Layer 5 of a small transformer language model trained on English Wikipedia (11 layers, counted from 0, width 96).
A neuron's activation on a vector x is GELU(weights . x + bias), where the dot is the dot product.

Input weights of the MLP neurons that the questions are about. A number n stands for n times 0.0048.
n12 (bias -0.170): 6 -30 -3 -16 43 -38 -11 23 -59 8 23 42 -1 -32 -2 39 2 -52 50 -28 -67 2 -5 27 14 28 -10 4 -6 28 -13 -1 0 1 -28 41 -23 -66 -12 22 14 18 -20 12 13 32 -24 4 -34 -12 -13 14 33 4 9 25 -26 -9 38 26 0 -14 6 12 -30 38 -15 -26 11 2 45 -8 -52 -27 -7 -3 -4 0 1 -32 -30 32 54 -13 -12 -38 27 0 -33 51 -33 17 6 -2 1 28
n36 (bias -0.276): 39 19 4 19 -17 64 42 71 20 -43 -62 16 4 -66 -6 2 -46 -28 -52 17 -14 -13 3 -18 -32 -35 -36 -8 36 -6 15 53 8 75 -10 -20 15 -15 3 4 11 -7 -12 -4 33 -23 -1 26 12 12 26 15 -25 1 -35 13 51 2 -15 43 -45 4 35 -34 -30 10 29 -34 -53 12 51 -9 -10 37 -15 -5 -4 -15 3 -3 -27 -14 50 17 5 -12 -11 17 -19 8 -24 -53 23 -39 -15 -40
n71 (bias -0.284): -30 -12 -46 -35 2 -17 -27 43 -13 38 -1 -10 4 -4 -14 4 15 22 24 9 34 14 -23 -32 9 31 -49 21 25 34 -1 14 -11 20 2 -33 -51 -48 9 -14 0 4 -13 -26 -8 5 -17 12 22 25 -34 13 19 13 3 1 3 15 -1 -12 -37 -15 7 -5 43 47 26 -23 -37 -43 7 -54 -5 -31 -15 64 22 28 -47 -16 -58 -29 13 -10 5 30 11 29 -37 22 8 10 -12 -8 16 30
n74 (bias -0.247): 61 38 -14 14 -14 -3 -40 4 9 32 18 3 -22 4 -11 21 -38 -21 -24 3 28 -16 11 -28 -24 -35 -37 4 -4 30 -11 -2 16 20 -29 19 22 20 -20 -31 -6 -15 2 1 25 22 -10 6 -32 -5 -24 5 18 -32 -38 -36 73 -12 1 -12 -18 -14 1 -2 -21 19 -33 -12 -17 13 -5 33 10 39 14 -58 -8 -31 38 5 11 0 -12 -12 12 -40 -21 -31 23 6 -4 15 -20 -1 -18 6
n79 (bias -0.206): -4 8 9 18 -1 20 -13 -45 0 24 -23 12 0 -18 -9 12 35 41 -31 28 -26 -27 -11 -1 17 -22 -22 -11 42 -1 -38 -6 16 -8 -8 45 29 -8 -6 20 20 -10 -11 -7 3 39 -6 11 -1 -30 15 -26 -23 4 -7 -5 -26 7 -26 -21 49 14 19 23 31 0 7 25 -32 -24 -13 -50 22 -3 0 -38 20 -1 -15 25 -30 8 -13 -29 -22 -18 -17 -28 18 42 3 22 29 -40 15 -25
n81 (bias -0.244): 28 -9 -20 -19 -37 2 -34 7 -17 -1 -24 -13 0 -53 43 -1 -1 14 32 -46 30 -33 -13 -22 38 10 2 -2 40 -53 15 8 5 19 35 -11 8 -22 53 -8 -16 -11 15 8 9 4 34 -27 -24 -18 1 -24 4 3 5 27 1 16 1 9 -20 13 -3 20 7 38 18 4 25 7 37 -42 5 -54 -21 -11 23 10 55 -30 -30 -6 12 -56 21 20 15 30 -11 1 -24 26 47 -26 -14 -30
n88 (bias -0.219): 2 1 -7 -24 -19 89 -39 8 -11 34 -9 61 -18 -9 -34 4 3 33 27 13 11 9 2 25 41 -16 10 -20 -3 -2 -73 23 32 -8 -14 -10 -4 17 -47 14 41 6 -3 -21 15 30 -50 13 1 40 -26 8 -23 36 9 -50 -48 -22 -14 17 10 2 -11 -18 -16 -18 -30 34 4 -46 -38 8 -31 -21 29 11 -8 -21 -9 -11 -22 42 -30 19 -10 6 17 -35 -2 24 15 22 18 -4 19 3
n101 (bias -0.297): 1 -1 20 27 -17 -5 -27 -3 14 3 48 -24 12 -23 11 -24 5 -28 -17 3 46 -23 -14 28 -1 8 -22 -11 -23 42 -4 7 8 28 2 -31 56 9 -15 10 -24 31 4 15 10 -23 -3 -3 -12 -15 25 29 -20 41 -10 -12 9 21 -1 19 -33 26 -67 10 -22 32 -73 0 37 32 3 -43 14 -27 -24 30 -22 -2 -41 -18 4 -64 -14 26 18 -9 -4 -36 49 1 -1 33 -2 -3 -9 -37
n111 (bias -0.182): 3 -40 -24 -1 -7 4 -25 1 21 16 -47 10 -8 -32 9 31 -21 8 10 4 25 12 1 43 -20 17 13 -30 8 -20 -16 -12 -12 34 13 -15 -1 13 29 -16 -13 10 21 -2 -18 15 -9 -46 4 4 20 -3 -36 4 -22 -20 -53 -2 18 -10 38 18 -22 32 -29 -21 -5 6 42 -7 55 13 -22 13 -44 24 -20 -34 -36 -40 24 1 -2 -35 -34 64 17 -9 10 7 40 48 -13 16 -31 0
n120 (bias -0.096): -32 -10 10 -15 -9 -16 12 -31 17 2 19 -23 -45 16 13 23 -26 36 -17 -5 7 36 -17 -4 4 -5 -1 40 20 8 3 18 -23 30 29 -3 18 -12 11 -4 -29 -37 -7 -1 -28 37 4 -4 -9 -15 -38 28 -22 -15 49 2 -26 1 -6 -16 -14 17 -35 -8 -15 -6 -4 20 17 17 -6 -45 13 32 40 23 26 -17 -39 -11 -26 -29 -31 -4 38 -6 9 10 -6 27 68 63 35 -35 2 8
n134 (bias -0.401): 7 -49 -11 31 7 5 -47 -9 19 59 -27 48 12 -7 -15 3 1 -1 -6 38 7 -15 3 29 -4 -4 2 5 -60 -17 -15 5 -13 41 -6 5 -8 -36 12 15 -4 30 8 -42 20 12 1 -44 -19 -32 9 0 0 -32 -11 -10 35 2 10 -48 15 -23 3 -5 9 -5 -2 18 7 -66 -23 -8 27 -28 17 24 -35 25 59 -46 30 -26 19 -28 6 21 43 11 21 -5 13 -5 -17 0 -6 34
n147 (bias -0.214): -1 -24 -5 -28 19 5 -8 -30 33 1 12 -8 14 20 -18 -18 -22 40 21 12 -21 -34 -13 -8 -1 -8 -39 7 -1 -1 13 -27 -24 1 24 71 -26 18 -24 30 57 -31 37 19 -29 -32 -25 -12 -51 1 2 -4 13 35 -21 -35 41 -3 29 -2 43 6 1 30 12 -2 -11 -16 1 -2 15 9 35 -17 -12 15 -4 10 -35 4 -41 -36 23 -44 38 5 12 19 -31 -14 -23 -4 -23 -14 -11 4
n152 (bias -0.159): 4 -18 21 -29 -17 -17 -6 -2 -17 44 11 32 -50 13 -24 39 -4 28 -18 -28 18 -18 29 31 31 12 -5 12 -38 15 -14 -37 -21 35 -21 33 52 1 -9 2 -25 38 -15 35 -34 16 -24 -26 -18 21 -2 5 35 -5 23 -16 -15 28 31 -3 -11 -18 -29 1 28 17 43 24 -40 -11 -14 -10 6 -36 -19 68 -19 40 -31 8 -6 -47 -36 -17 -6 -34 4 6 -4 65 24 -31 27 -44 -29 -7
n170 (bias -0.166): 45 -54 17 -13 32 -20 -34 -5 -16 10 -22 7 27 -13 -15 -17 10 15 17 21 -37 8 38 7 -30 -5 -5 -32 37 -27 2 -2 13 -2 21 13 13 -11 17 -2 60 2 -11 -45 22 -25 -26 -45 -35 -13 -49 18 -34 -23 -20 -57 -11 6 4 -14 -17 26 13 3 42 -29 38 31 -33 37 -52 -38 -4 23 18 8 9 4 12 -11 14 4 30 4 20 -22 -20 6 -12 28 1 -23 19 -23 18 27
n172 (bias -0.130): -37 -9 2 -4 6 48 -58 0 18 38 -18 -45 -2 5 -17 11 16 -35 3 -3 29 -8 -13 -12 -20 -26 5 3 45 4 -10 -16 -27 -19 27 -23 30 -23 8 -17 24 12 19 14 22 51 7 9 6 -2 4 -63 4 45 -6 13 -44 -9 -42 -17 -29 -21 -72 22 4 -9 7 42 -10 14 -4 -6 -10 8 -12 2 -1 -7 8 -23 0 4 8 24 -10 -27 11 -27 42 -34 42 -19 53 -2 1 -60
n179 (bias -0.194): 2 42 1 -14 17 0 35 -24 31 -32 25 -4 -29 2 -21 60 -17 13 17 13 -22 -34 -8 -16 82 -9 17 17 19 81 -13 -14 10 23 -45 23 16 2 -22 -10 13 39 45 2 3 22 7 -10 -35 -34 -32 -30 2 -26 -45 -12 9 4 7 -32 21 -29 19 -28 39 23 54 -12 -15 23 17 -30 14 3 21 13 44 -28 22 -31 31 1 7 -24 -13 -22 -59 -8 -4 -9 -32 36 -20 -3 14 22
n182 (bias -0.273): 41 1 -12 -3 -15 0 -17 19 1 2 68 12 19 -3 4 -27 -30 -23 1 56 -22 -30 1 24 3 14 -3 4 -25 5 -19 -29 -2 -44 5 -24 -30 -23 33 -24 -24 14 9 -34 94 -3 -6 -22 27 28 0 24 -24 5 15 -20 -48 -9 19 9 -30 15 6 -42 48 33 23 17 28 20 -2 -4 11 -50 16 24 -32 -9 17 -14 -10 -29 13 23 34 -72 21 -9 -7 47 31 -7 -54 -15 4 21
n196 (bias -0.183): 37 -23 -23 13 31 -24 -4 -27 -19 -15 15 -6 -19 32 -14 -1 -18 -1 29 58 19 -12 -21 -4 -4 -8 -12 -6 33 30 1 -23 0 11 26 18 39 1 -14 32 -29 47 -2 -40 28 45 -32 -4 3 -17 27 1 22 32 -9 4 13 15 3 -31 1 4 7 22 -15 -8 -48 -7 -3 -20 25 -13 -40 9 -6 55 44 17 16 29 4 -7 -15 13 -29 -15 -11 -24 14 13 4 16 -41 5 -46 6
n215 (bias -0.235): 2 11 18 18 18 -4 38 55 14 -59 11 -11 -36 -9 -38 -35 -22 12 -19 47 15 -4 4 -12 -71 1 -8 27 4 34 -16 -34 16 18 4 46 -13 -44 -45 16 -54 3 -25 11 -10 14 19 5 -10 4 47 2 25 10 16 -6 22 1 -5 16 -7 25 -21 -21 -26 -39 -9 11 -29 26 4 17 1 -10 -23 -25 15 7 -26 -44 36 11 13 22 -19 13 -12 -1 -10 -4 41 11 -24 6 -6 -13
n223 (bias -0.093): -5 11 10 9 11 -8 -3 -28 24 1 2 44 9 28 -24 -4 -22 18 -37 -1 17 -26 -6 3 11 -4 22 9 8 -8 4 -45 -18 -28 6 33 7 -33 8 -9 -13 20 80 28 -32 29 63 -8 4 16 29 0 12 -13 -18 36 10 -17 -60 -17 14 7 -23 0 -50 -23 -25 24 35 4 9 -8 -46 18 9 15 8 -8 -31 14 43 -4 -36 -15 -23 -40 2 -4 16 -8 2 15 -29 4 -48 50
n224 (bias -0.251): 0 -38 -10 -26 2 -26 2 -15 -33 36 -32 -4 -6 -24 17 15 -8 -26 1 -22 -14 38 -13 27 -15 2 9 3 -6 8 -47 39 -35 9 17 5 54 31 42 54 2 -1 -24 31 18 33 17 -19 -19 -51 46 -6 -10 25 17 10 -11 13 18 -15 -20 -17 -20 59 -27 28 20 33 28 -58 -33 -4 -8 -16 -65 1 54 17 -16 -15 26 20 -20 35 -11 22 -19 52 -53 10 -27 14 -62 -1 -44 41
n249 (bias -0.245): -11 -17 54 -6 -24 -18 -17 19 3 31 46 -15 -36 -12 22 6 13 20 10 -20 -11 -19 -1 23 -46 25 -4 -2 34 18 46 4 -18 -37 43 10 14 -11 4 15 10 -30 -15 10 43 17 -17 -12 -7 -9 -6 -31 7 27 14 23 -10 -2 -7 5 12 -12 -47 -29 -14 14 4 9 -43 37 15 -14 9 12 4 18 14 2 -42 15 25 3 26 -12 13 -57 63 -3 -38 18 -7 -23 -35 23 25 35
n264 (bias -0.219): 30 3 -33 -19 -13 8 -9 58 20 7 -10 24 -7 -45 -38 30 -18 -34 -24 32 21 -16 9 -8 62 -32 -14 -40 -8 -3 36 4 -21 21 -15 9 10 57 25 -51 -10 23 6 -55 11 25 -2 -20 34 4 9 -45 16 -24 3 5 -14 -79 40 -44 12 -30 1 -48 33 -25 -12 17 -20 3 5 7 -22 18 17 1 17 -2 31 18 -24 -33 24 -27 -17 18 -16 16 32 24 -12 -10 53 -1 50 15
n268 (bias -0.305): -27 25 -20 -22 -4 44 5 -18 -6 10 27 12 -60 43 -7 22 -27 14 20 -22 29 -22 -40 -32 49 -35 8 10 -45 16 -19 -17 -23 11 19 19 36 -32 -3 -4 22 6 -29 -32 6 10 24 -8 17 65 -7 -90 0 -8 3 26 45 -7 -10 17 9 -52 -6 0 12 -1 -40 5 2 12 -18 -29 -35 21 16 -4 12 10 -36 2 10 -18 0 -20 -13 -65 5 -27 -21 -32 29 -33 -41 34 62 -61
n281 (bias -0.210): -15 11 1 47 -17 1 16 2 -34 -2 -17 -21 -29 -48 -35 -34 -1 14 13 -13 22 23 20 11 18 -15 37 50 26 12 -4 -46 -7 46 42 59 51 -21 36 -21 8 22 55 -22 -22 -23 2 -39 -7 2 5 -17 31 -17 -32 -17 -21 -13 6 25 -34 14 -58 -4 33 18 -16 -37 11 34 11 -14 36 -27 42 -27 -16 6 -1 34 -25 -3 52 -56 -18 -40 19 10 47 4 -14 -22 -7 -4 -1 -9
n299 (bias -0.179): -43 -22 -18 -19 -28 -26 3 -51 -1 -3 -21 35 -26 -50 -2 -11 -18 -11 -29 8 21 27 5 -20 2 8 36 10 62 16 -50 5 -2 11 -12 -8 6 1 -23 -10 4 46 -2 -8 -3 53 -14 30 12 -26 -31 26 -15 -54 1 5 18 8 1 6 1 36 37 -51 8 -10 5 3 -68 28 -17 4 -11 2 11 27 32 26 4 11 -1 16 -48 -32 32 6 14 2 10 52 19 -23 29 -12 -27 26
n341 (bias -0.203): -42 31 21 -26 -17 18 30 10 -24 -5 -21 -17 13 -17 7 -48 -24 -34 4 7 30 9 -6 31 18 9 -18 8 -51 47 -7 -18 -55 30 9 -2 31 -4 9 -19 10 34 1 -34 17 24 9 17 1 22 45 10 10 10 -36 -5 -23 6 -10 -8 -49 -20 20 -6 43 20 27 27 -36 -19 43 -14 -42 31 -38 14 24 14 -13 21 13 29 -1 6 -7 -31 -27 -9 26 27 10 28 4 15 -45 -17
n345 (bias -0.213): -6 -4 29 -8 -13 37 -37 16 32 -21 5 -2 -73 2 -13 0 15 -7 -28 25 0 27 -24 -32 10 -1 1 20 -1 -9 21 26 -10 12 12 12 7 -30 -8 -37 -35 39 -1 28 12 -50 17 12 -33 -31 -11 -40 -8 34 32 21 -26 -4 -14 25 10 -72 24 26 -10 -28 47 -2 -2 -21 5 -58 -3 24 39 26 -12 -1 -7 22 -5 -25 -10 -9 38 17 -18 -7 44 32 58 -13 24 7 -1 -4
n348 (bias -0.323): 45 6 19 14 -36 -41 -44 34 -45 -7 -25 6 -30 -15 12 12 -13 15 -5 -17 -20 -20 -51 -2 -19 23 37 30 10 -27 -47 -26 34 6 13 25 -10 -29 1 -4 -33 -53 2 -52 45 57 -10 4 -35 0 10 -2 -1 14 -15 29 -34 -31 -18 -2 23 -10 -8 -10 33 10 -32 -5 27 -24 0 22 12 -6 -22 71 -24 30 25 -18 3 -3 8 -21 31 -10 -16 51 38 2 3 15 16 -31 -12 8
n352 (bias -0.183): -34 14 -3 20 -22 50 29 14 21 -25 -1 -3 8 19 5 3 33 21 23 14 29 -16 -30 11 -5 3 -15 -13 18 -11 -11 -29 -8 25 -27 22 60 -56 -11 23 -31 21 10 -42 19 -51 -18 -18 24 -5 30 26 -3 22 -17 -11 13 -26 25 -16 -3 11 -32 -23 -1 -13 -5 70 17 -42 -25 33 1 18 -23 12 -10 2 10 -48 24 -37 -51 26 -22 32 -20 19 -17 -1 -19 12 -15 8 -22 -60
n355 (bias -0.261): -11 -31 -10 -12 -14 -30 43 -23 44 -33 -22 -1 -8 12 35 -15 -35 13 10 -17 -7 -14 -8 -15 7 -6 -17 -13 12 11 -37 25 2 26 -2 -8 53 20 -23 37 15 34 33 -15 59 -10 37 2 -40 2 -11 -2 -35 33 18 -9 -30 -11 -31 -19 -12 -45 6 -19 25 12 32 10 13 -53 0 17 13 22 -18 -20 21 47 45 2 -14 33 20 -57 31 -3 -16 4 -18 54 -23 73 2 18 -40 27
n370 (bias -0.112): 57 -41 -9 -23 44 9 -7 3 27 16 26 -27 -19 -52 -8 29 -10 28 8 21 7 -7 10 17 11 -39 27 -32 17 8 -20 -1 38 -17 12 15 -27 -12 23 19 -29 1 -28 1 -6 54 1 20 4 16 27 -34 -10 2 16 11 -36 -11 36 -31 -9 -14 -3 28 -6 19 -1 16 6 19 19 -13 0 17 -7 -7 -32 -36 -15 -13 1 6 19 24 58 39 -40 -23 -1 -26 -53 16 -48 8 3 -3

Each question shows a token from some text and the vector x that enters the MLP there. A number n stands for n times 0.076.

"est": -3 9 13 34 16 13 2 -9 -27 -10 0 -11 23 45 1 -10 22 -7 26 0 4 -25 -7 24 -19 4 -12 -22 -31 6 -4 8 -27 -2 -18 -14 -28 12 4 -15 -28 -33 3 21 -27 18 -3 8 17 -10 -13 13 3 19 19 12 19 2 3 -7 -26 -8 -43 18 10 -15 2 -11 32 -3 13 1 10 25 -7 1 -3 -35 22 25 -16 18 -17 6 -14 -9 -7 18 14 -37 16 -6 10 -7 4 14
Which neuron fires most, and how strongly? n172, at about 1.4

" in": 0 17 1 32 7 2 36 -11 -7 25 6 -26 -3 24 3 -4 14 0 2 -52 5 -9 11 -4 6 -4 8 1 0 2 5 8 -14 3 -7 -11 -28 24 -2 -3 3 -24 -10 -2 -16 -3 -18 26 16 -9 15 16 -19 -25 -14 -7 -9 -1 7 -3 9 -2 7 -5 0 -4 8 4 -10 15 -12 17 7 -28 27 2 4 13 5 25 15 -4 -13 9 4 17 -1 -4 12 -7 4 -9 -4 -13 16 -15
Which of these neurons fires most? n299

" The": 8 -10 17 38 8 -2 27 -8 -11 16 1 -9 19 22 -20 17 -7 -3 23 -52 1 -4 -7 9 -17 3 -11 -32 -2 14 -7 1 -12 -7 -14 -10 -5 8 -8 2 -1 -10 1 19 -11 -21 -3 30 -13 -8 -13 -4 8 2 -5 15 -3 -3 8 -9 -8 17 8 2 -2 1 -4 -25 0 12 21 -2 10 -8 21 -2 22 0 0 15 20 3 -12 -14 -10 18 4 -5 22 8 11 -1 26 -25 -4 7
Which of these neurons fires most? n12

" Company": 9 -2 -5 49 11 -9 15 -31 -29 19 13 -9 28 43 -8 -3 41 3 9 -24 -22 -15 -13 -4 -9 16 -4 -17 -4 20 -3 11 -24 -6 -9 -6 -35 7 -19 0 -18 -27 0 15 -7 23 -4 21 18 -12 4 29 11 -9 -10 -1 9 12 14 -11 -11 17 8 -8 7 -11 3 -3 1 32 1 2 15 21 -24 -32 13 -9 5 14 -21 -14 -27 1 -21 13 16 -12 2 -2 12 -13 10 -9 -19 12
Which of these neurons fires most? n79

"ha": 1 -12 -25 24 6 -15 -4 -39 10 -2 5 -4 -1 47 18 -7 30 15 28 -6 -36 9 -2 10 24 17 16 -21 -1 -1 3 -5 -51 9 -8 -27 1 8 6 7 -43 -4 10 44 -18 -9 -13 24 23 6 -17 7 6 -3 0 22 -9 -1 -1 -8 -49 27 -15 -8 8 -8 3 -7 -18 13 -2 18 30 15 -2 8 7 1 17 -27 3 -2 -6 -29 5 -10 22 -22 -6 1 -5 3 23 -15 0 -10
Which of these neurons fires most? n120

"am": 10 9 -19 36 24 7 4 -15 -17 9 -21 -3 -11 42 -13 -2 4 -7 14 -9 -1 8 12 11 3 20 6 -10 -6 2 -7 2 -57 27 8 -35 -7 5 4 -3 -48 -13 -15 19 -12 -18 1 25 23 8 -12 -6 13 8 -12 6 -21 -21 -17 11 -16 3 -30 3 6 15 24 -23 -8 -16 31 13 24 31 -6 -23 5 0 10 -9 5 -6 11 -21 8 7 12 12 3 -26 30 -32 -9 -22 19 22
The two highest activations, in order: n281, n172

"or": -4 -12 -7 -14 8 4 28 13 -30 -10 -9 22 -26 35 20 -16 6 -17 38 -19 -40 -4 38 10 20 12 2 16 -14 -1 29 3 -20 -15 -30 6 -38 1 22 -31 -1 6 -14 23 -39 -2 -1 6 -17 -25 7 -11 -5 -12 -3 25 -18 3 -4 15 -21 -4 18 -10 -2 9 4 -1 4 15 11 8 17 15 -14 3 -29 19 18 17 0 -4 14 1 -7 1 6 -21 28 -23 15 12 15 9 -5 7
Which neuron fires most, and how strongly? n12, at about 3

" Ch": 15 -4 24 38 12 -24 1 -6 -11 -12 -9 -15 18 42 -34 -21 24 20 27 -14 -4 -26 16 1 13 -21 -19 -33 21 -3 0 -7 -23 -13 3 -28 -32 24 -6 -1 -18 9 -26 9 -6 -17 -8 37 2 -17 24 -4 -1 -1 -13 -18 -15 -19 15 4 6 23 11 16 0 3 10 2 10 17 -10 -8 16 4 -2 31 1 3 -3 4 -6 3 -14 10 8 6 24 -8 4 -26 15 -28 12 -7 1 22
The two highest activations, in order: n170, n147

"os": 6 2 -15 4 3 4 49 -13 22 -13 -5 19 18 44 -8 3 4 10 28 1 -6 9 16 -5 10 21 0 -25 -26 19 4 -22 -18 30 -15 -25 -16 -6 -26 -6 -8 -3 0 29 -6 18 13 29 -7 -1 18 -27 -16 -20 13 -20 9 -19 -9 5 -20 -1 -18 -15 -3 -3 22 -11 -4 24 16 -13 28 6 5 -10 -6 6 -15 -12 3 -2 -27 1 -13 34 -3 10 -1 -39 -17 -17 -14 -8 35 10
Which of these neurons fires most? n179

"ed": 44 26 7 16 15 4 35 -6 -5 8 -10 1 7 33 -7 -15 25 -11 7 -21 -1 -25 19 3 24 8 -3 -4 0 -10 -3 4 2 -9 -28 -6 -16 9 -6 -19 -1 -52 -23 10 -12 8 -2 40 10 -18 36 5 12 -11 -22 -17 1 -9 9 8 -21 7 -12 -6 -18 -9 26 -4 -14 -4 -3 5 1 -4 3 -33 -2 -17 -11 -1 -8 22 -1 20 -21 -2 9 -16 36 -21 23 -7 -11 19 22 18
Which neuron fires most, and how strongly? n74, at about 1.8

" However": 15 5 1 31 21 -16 -6 0 3 -9 -3 -8 15 31 -14 16 25 21 31 -35 -20 -5 12 -25 9 33 9 -17 17 9 12 1 7 -13 -19 -15 -34 15 -2 0 3 -37 -17 11 -10 2 -3 10 -3 -1 23 4 -18 -22 -8 12 -7 3 5 -8 -21 -7 5 -17 28 12 7 2 -10 20 -8 -9 9 -14 11 -3 -32 29 -12 -6 -8 8 3 -6 1 20 20 -2 2 9 23 -33 3 -9 -6 5
Which neuron fires most, and how strongly? n71, at about 1.6

"t": 9 -2 11 18 1 9 -29 -16 -17 -11 -11 -1 -12 51 39 -17 0 -17 16 3 -24 1 12 19 -7 -1 -2 -19 -21 14 33 4 -22 5 -8 -5 -22 8 -8 3 -32 -8 -6 33 -9 -1 -8 16 1 -6 -15 23 3 9 -18 13 8 18 8 31 -16 1 10 7 -8 -1 18 -26 -6 27 -11 7 22 18 11 4 -33 -6 35 23 0 -4 -3 -28 18 7 -20 -39 12 -36 0 -30 15 -20 25 -10
Which of these neurons fires most? n345

"s": -5 4 -16 -6 -16 12 23 4 -4 8 -3 -12 21 14 -20 7 16 7 -9 -18 -16 14 6 17 21 8 14 -11 -16 8 -3 -16 -13 19 -14 5 -55 24 -10 3 -33 -29 -17 -18 -15 7 -3 35 34 -25 32 8 -20 -7 14 -4 -23 -13 11 -8 17 -1 6 -19 5 5 -4 -10 -9 5 -8 -7 -14 -19 6 9 10 4 -3 19 3 -13 10 -4 1 39 -3 29 27 15 -10 -22 20 -19 26 2
Which of these neurons fires most? n264

"le": -2 0 -20 -32 13 -6 39 -2 -24 22 -4 30 9 14 5 -18 6 -4 12 -5 -10 7 2 10 -20 25 2 -16 8 -31 29 7 -15 -22 -59 -24 -11 19 0 -20 -30 -17 -4 11 27 3 -12 -11 -19 2 32 -8 -13 -9 17 31 -12 -7 3 -10 -32 5 7 -1 -3 -13 1 21 20 34 -11 21 -2 12 -19 1 -8 -4 15 31 12 -4 17 -12 -8 12 -7 22 -10 -9 -1 -9 1 1 22 22
The three highest activations, in order: n264, n224, n182

" Ka": 27 -3 13 28 -4 -1 10 -36 12 -8 0 -4 11 28 -7 -1 12 33 4 -23 -11 10 4 4 -13 -6 -14 -23 10 5 -4 3 -31 -18 2 -34 -32 30 -14 -7 -25 0 -8 33 -11 -21 -11 24 20 5 1 7 -3 -14 2 7 -21 -12 -14 6 -36 41 6 -10 -9 10 26 -11 -16 24 1 5 19 -2 5 -6 3 16 -3 7 -3 21 -4 -14 -8 9 28 -30 18 12 10 -28 -10 -16 34 17
The three highest activations, in order: n299, n249, n182

"With": 7 9 -8 36 18 -1 25 4 -22 0 -12 -8 12 44 -1 10 34 24 21 -35 -2 -5 -20 -4 -2 -3 -16 -20 10 14 -19 -5 -23 -8 -19 -19 22 6 6 -12 -24 -16 -30 27 -6 -8 -19 10 21 -10 23 -9 14 -15 -6 -13 -3 -8 15 -2 -15 -6 15 -3 1 10 26 -5 24 6 8 6 6 1 10 -11 -16 31 -11 10 7 -5 -22 -6 -10 2 26 12 26 -14 14 -37 8 -19 6 -8
Which neuron fires most, and how strongly? n152, at about 1.8

"ian": 45 -4 -20 20 3 -7 5 -28 -30 5 -17 0 31 15 41 3 0 6 12 -14 -12 -12 5 21 5 24 -20 -6 6 -2 0 -10 -20 -31 -6 -53 -26 18 -21 9 -29 -12 10 19 -18 -5 8 20 -13 -5 7 13 -32 -5 17 -6 -24 -9 16 23 2 -11 3 13 10 -8 10 -27 8 20 22 7 16 11 -16 -36 9 -10 2 17 1 10 -9 -6 -46 16 22 -1 9 -8 28 16 -7 2 20 5
Which of these neurons fires most? n111

"p": -8 6 9 35 -9 -4 19 -32 -5 14 -11 1 -4 35 -14 -9 39 11 23 -2 -13 -5 16 -2 17 15 -17 -15 -2 -31 18 5 -29 23 -31 -6 -3 22 -38 9 -20 -24 -14 -3 -11 0 -4 24 17 -33 -18 -21 -18 -23 12 21 -12 10 -9 -7 29 -5 11 13 -14 7 6 0 -15 -3 -2 -15 12 5 21 -33 0 28 16 -9 1 -4 13 -5 9 19 -4 -6 16 -17 -24 -18 25 6 11 36
Which of these neurons fires most? n79

"91": -8 -8 28 38 25 8 8 -20 -21 9 -2 11 6 43 11 3 6 -3 20 -17 -25 -25 -22 3 19 35 1 -20 1 -6 14 8 1 -10 -5 -12 -17 11 1 4 1 -24 -10 12 -28 -25 0 48 10 -24 20 -28 7 -4 -16 -5 -21 16 19 13 -19 3 5 14 17 -17 -1 -18 -11 25 -17 21 2 -3 -1 -42 -5 0 -7 16 3 0 -6 -2 -30 22 10 -2 -18 -37 19 5 23 2 -4 19
Which of these neurons fires most? n147

"ow": -5 1 -22 9 1 -1 3 -29 -19 2 -21 -3 9 32 23 23 19 21 31 -24 -10 5 1 9 -8 1 -1 1 -34 -6 -3 2 -37 -15 -12 -24 -1 11 -14 -26 -24 -7 -18 51 -9 1 -3 -7 -4 15 4 10 6 2 -5 -5 -13 -9 15 -5 4 -20 -18 36 -4 -8 11 -14 -1 13 15 37 46 7 -13 12 -20 7 11 23 -19 14 -4 5 -14 -3 3 -10 36 2 12 -25 39 -8 -10 9
The three highest activations, in order: n152, n172, n111

"ies": 1 -7 -11 32 3 2 4 -37 5 -4 -14 0 27 49 21 -4 26 -2 24 -20 -27 1 4 10 2 3 2 -21 -13 22 0 -5 -21 -5 -24 -15 -26 25 -12 -31 -8 -15 -6 20 -28 8 -7 19 23 -13 25 15 0 -10 -11 -15 -19 7 17 -17 -11 -2 -20 10 3 10 -4 -17 -1 10 -15 11 1 30 -13 -38 15 -22 -4 16 6 -6 -18 25 13 27 10 -11 -3 28 29 -17 4 8 11 -2
The two highest activations, in order: n111, n120

" short": 14 -1 8 30 7 1 19 1 -40 7 -12 -2 -10 34 -16 -9 20 17 18 -32 -7 -27 -8 25 4 21 -9 -31 18 -26 -12 13 -1 -13 -11 -33 -31 12 12 0 -14 -2 -6 8 -27 -4 4 16 -13 -17 27 12 11 -15 -8 21 -14 5 3 -16 -2 14 9 -17 -1 -11 10 27 4 12 0 11 30 -16 12 -1 -24 14 -17 9 -1 -4 2 4 5 7 -8 24 28 13 -8 -3 13 -27 1 23
Which of these neurons fires most? n348

"ab": -9 1 3 42 16 -5 11 -15 -19 -6 -17 -25 3 53 -18 -14 10 -2 22 -3 -19 3 4 10 8 39 15 -4 -16 10 -19 7 -39 13 -7 -27 16 13 15 -14 -30 6 -11 41 -6 -16 -1 29 28 13 -25 -11 2 -2 11 15 -2 -1 4 14 -22 -7 -20 10 -11 -12 23 -26 11 -17 8 1 28 19 14 -16 -24 15 -3 -18 -14 -12 -5 -14 12 9 -26 9 19 -5 11 -34 -20 -12 4 26
The three highest activations, in order: n345, n281, n152

"er": 16 -6 -24 12 21 17 15 -12 -35 0 -2 15 22 35 -6 -17 24 -12 26 -5 -8 11 47 11 -2 11 -7 2 14 -7 3 -8 -42 22 -36 -33 -12 19 -21 2 -18 -7 -14 -3 30 -15 -6 35 0 7 -8 -12 -16 -1 -17 11 -11 -26 -13 11 7 14 1 -5 -15 2 3 -58 -12 6 -1 26 33 16 0 8 9 -6 -15 13 7 -8 -10 3 9 16 -17 -4 4 -23 29 -11 -11 -6 4 15
Which of these neurons fires most? n36

" until": 15 14 7 43 14 -4 0 -12 -3 18 7 -17 -3 33 -5 1 13 8 18 -54 -8 -11 9 -11 3 9 3 -5 9 -8 -4 7 1 -11 -1 -20 -34 18 -1 4 6 -27 -9 -1 -9 -11 -14 14 21 1 6 6 -12 -24 -10 3 3 -2 12 -2 -9 8 9 -6 9 4 27 -2 -5 19 3 -2 1 -29 25 -3 0 16 -8 22 -10 9 -17 -5 11 5 11 5 3 -2 11 -18 -2 -11 9 0
Which of these neurons fires most? n71

" V": 8 -16 8 27 16 -9 15 -22 -12 -5 -5 -24 -8 52 -37 -8 35 0 15 -3 -18 -21 -11 15 -1 -2 -4 -36 14 18 -3 6 -14 -14 7 -18 -24 10 -1 13 -7 7 -30 0 -3 -16 -3 47 21 -35 25 -7 -6 13 9 3 2 -18 1 -8 10 27 21 1 -19 -8 14 -15 -11 25 7 9 6 4 -21 8 -1 22 2 -2 2 5 -8 -3 -28 30 9 1 22 -41 11 -20 10 -11 9 2
The three highest activations, in order: n196, n215, n172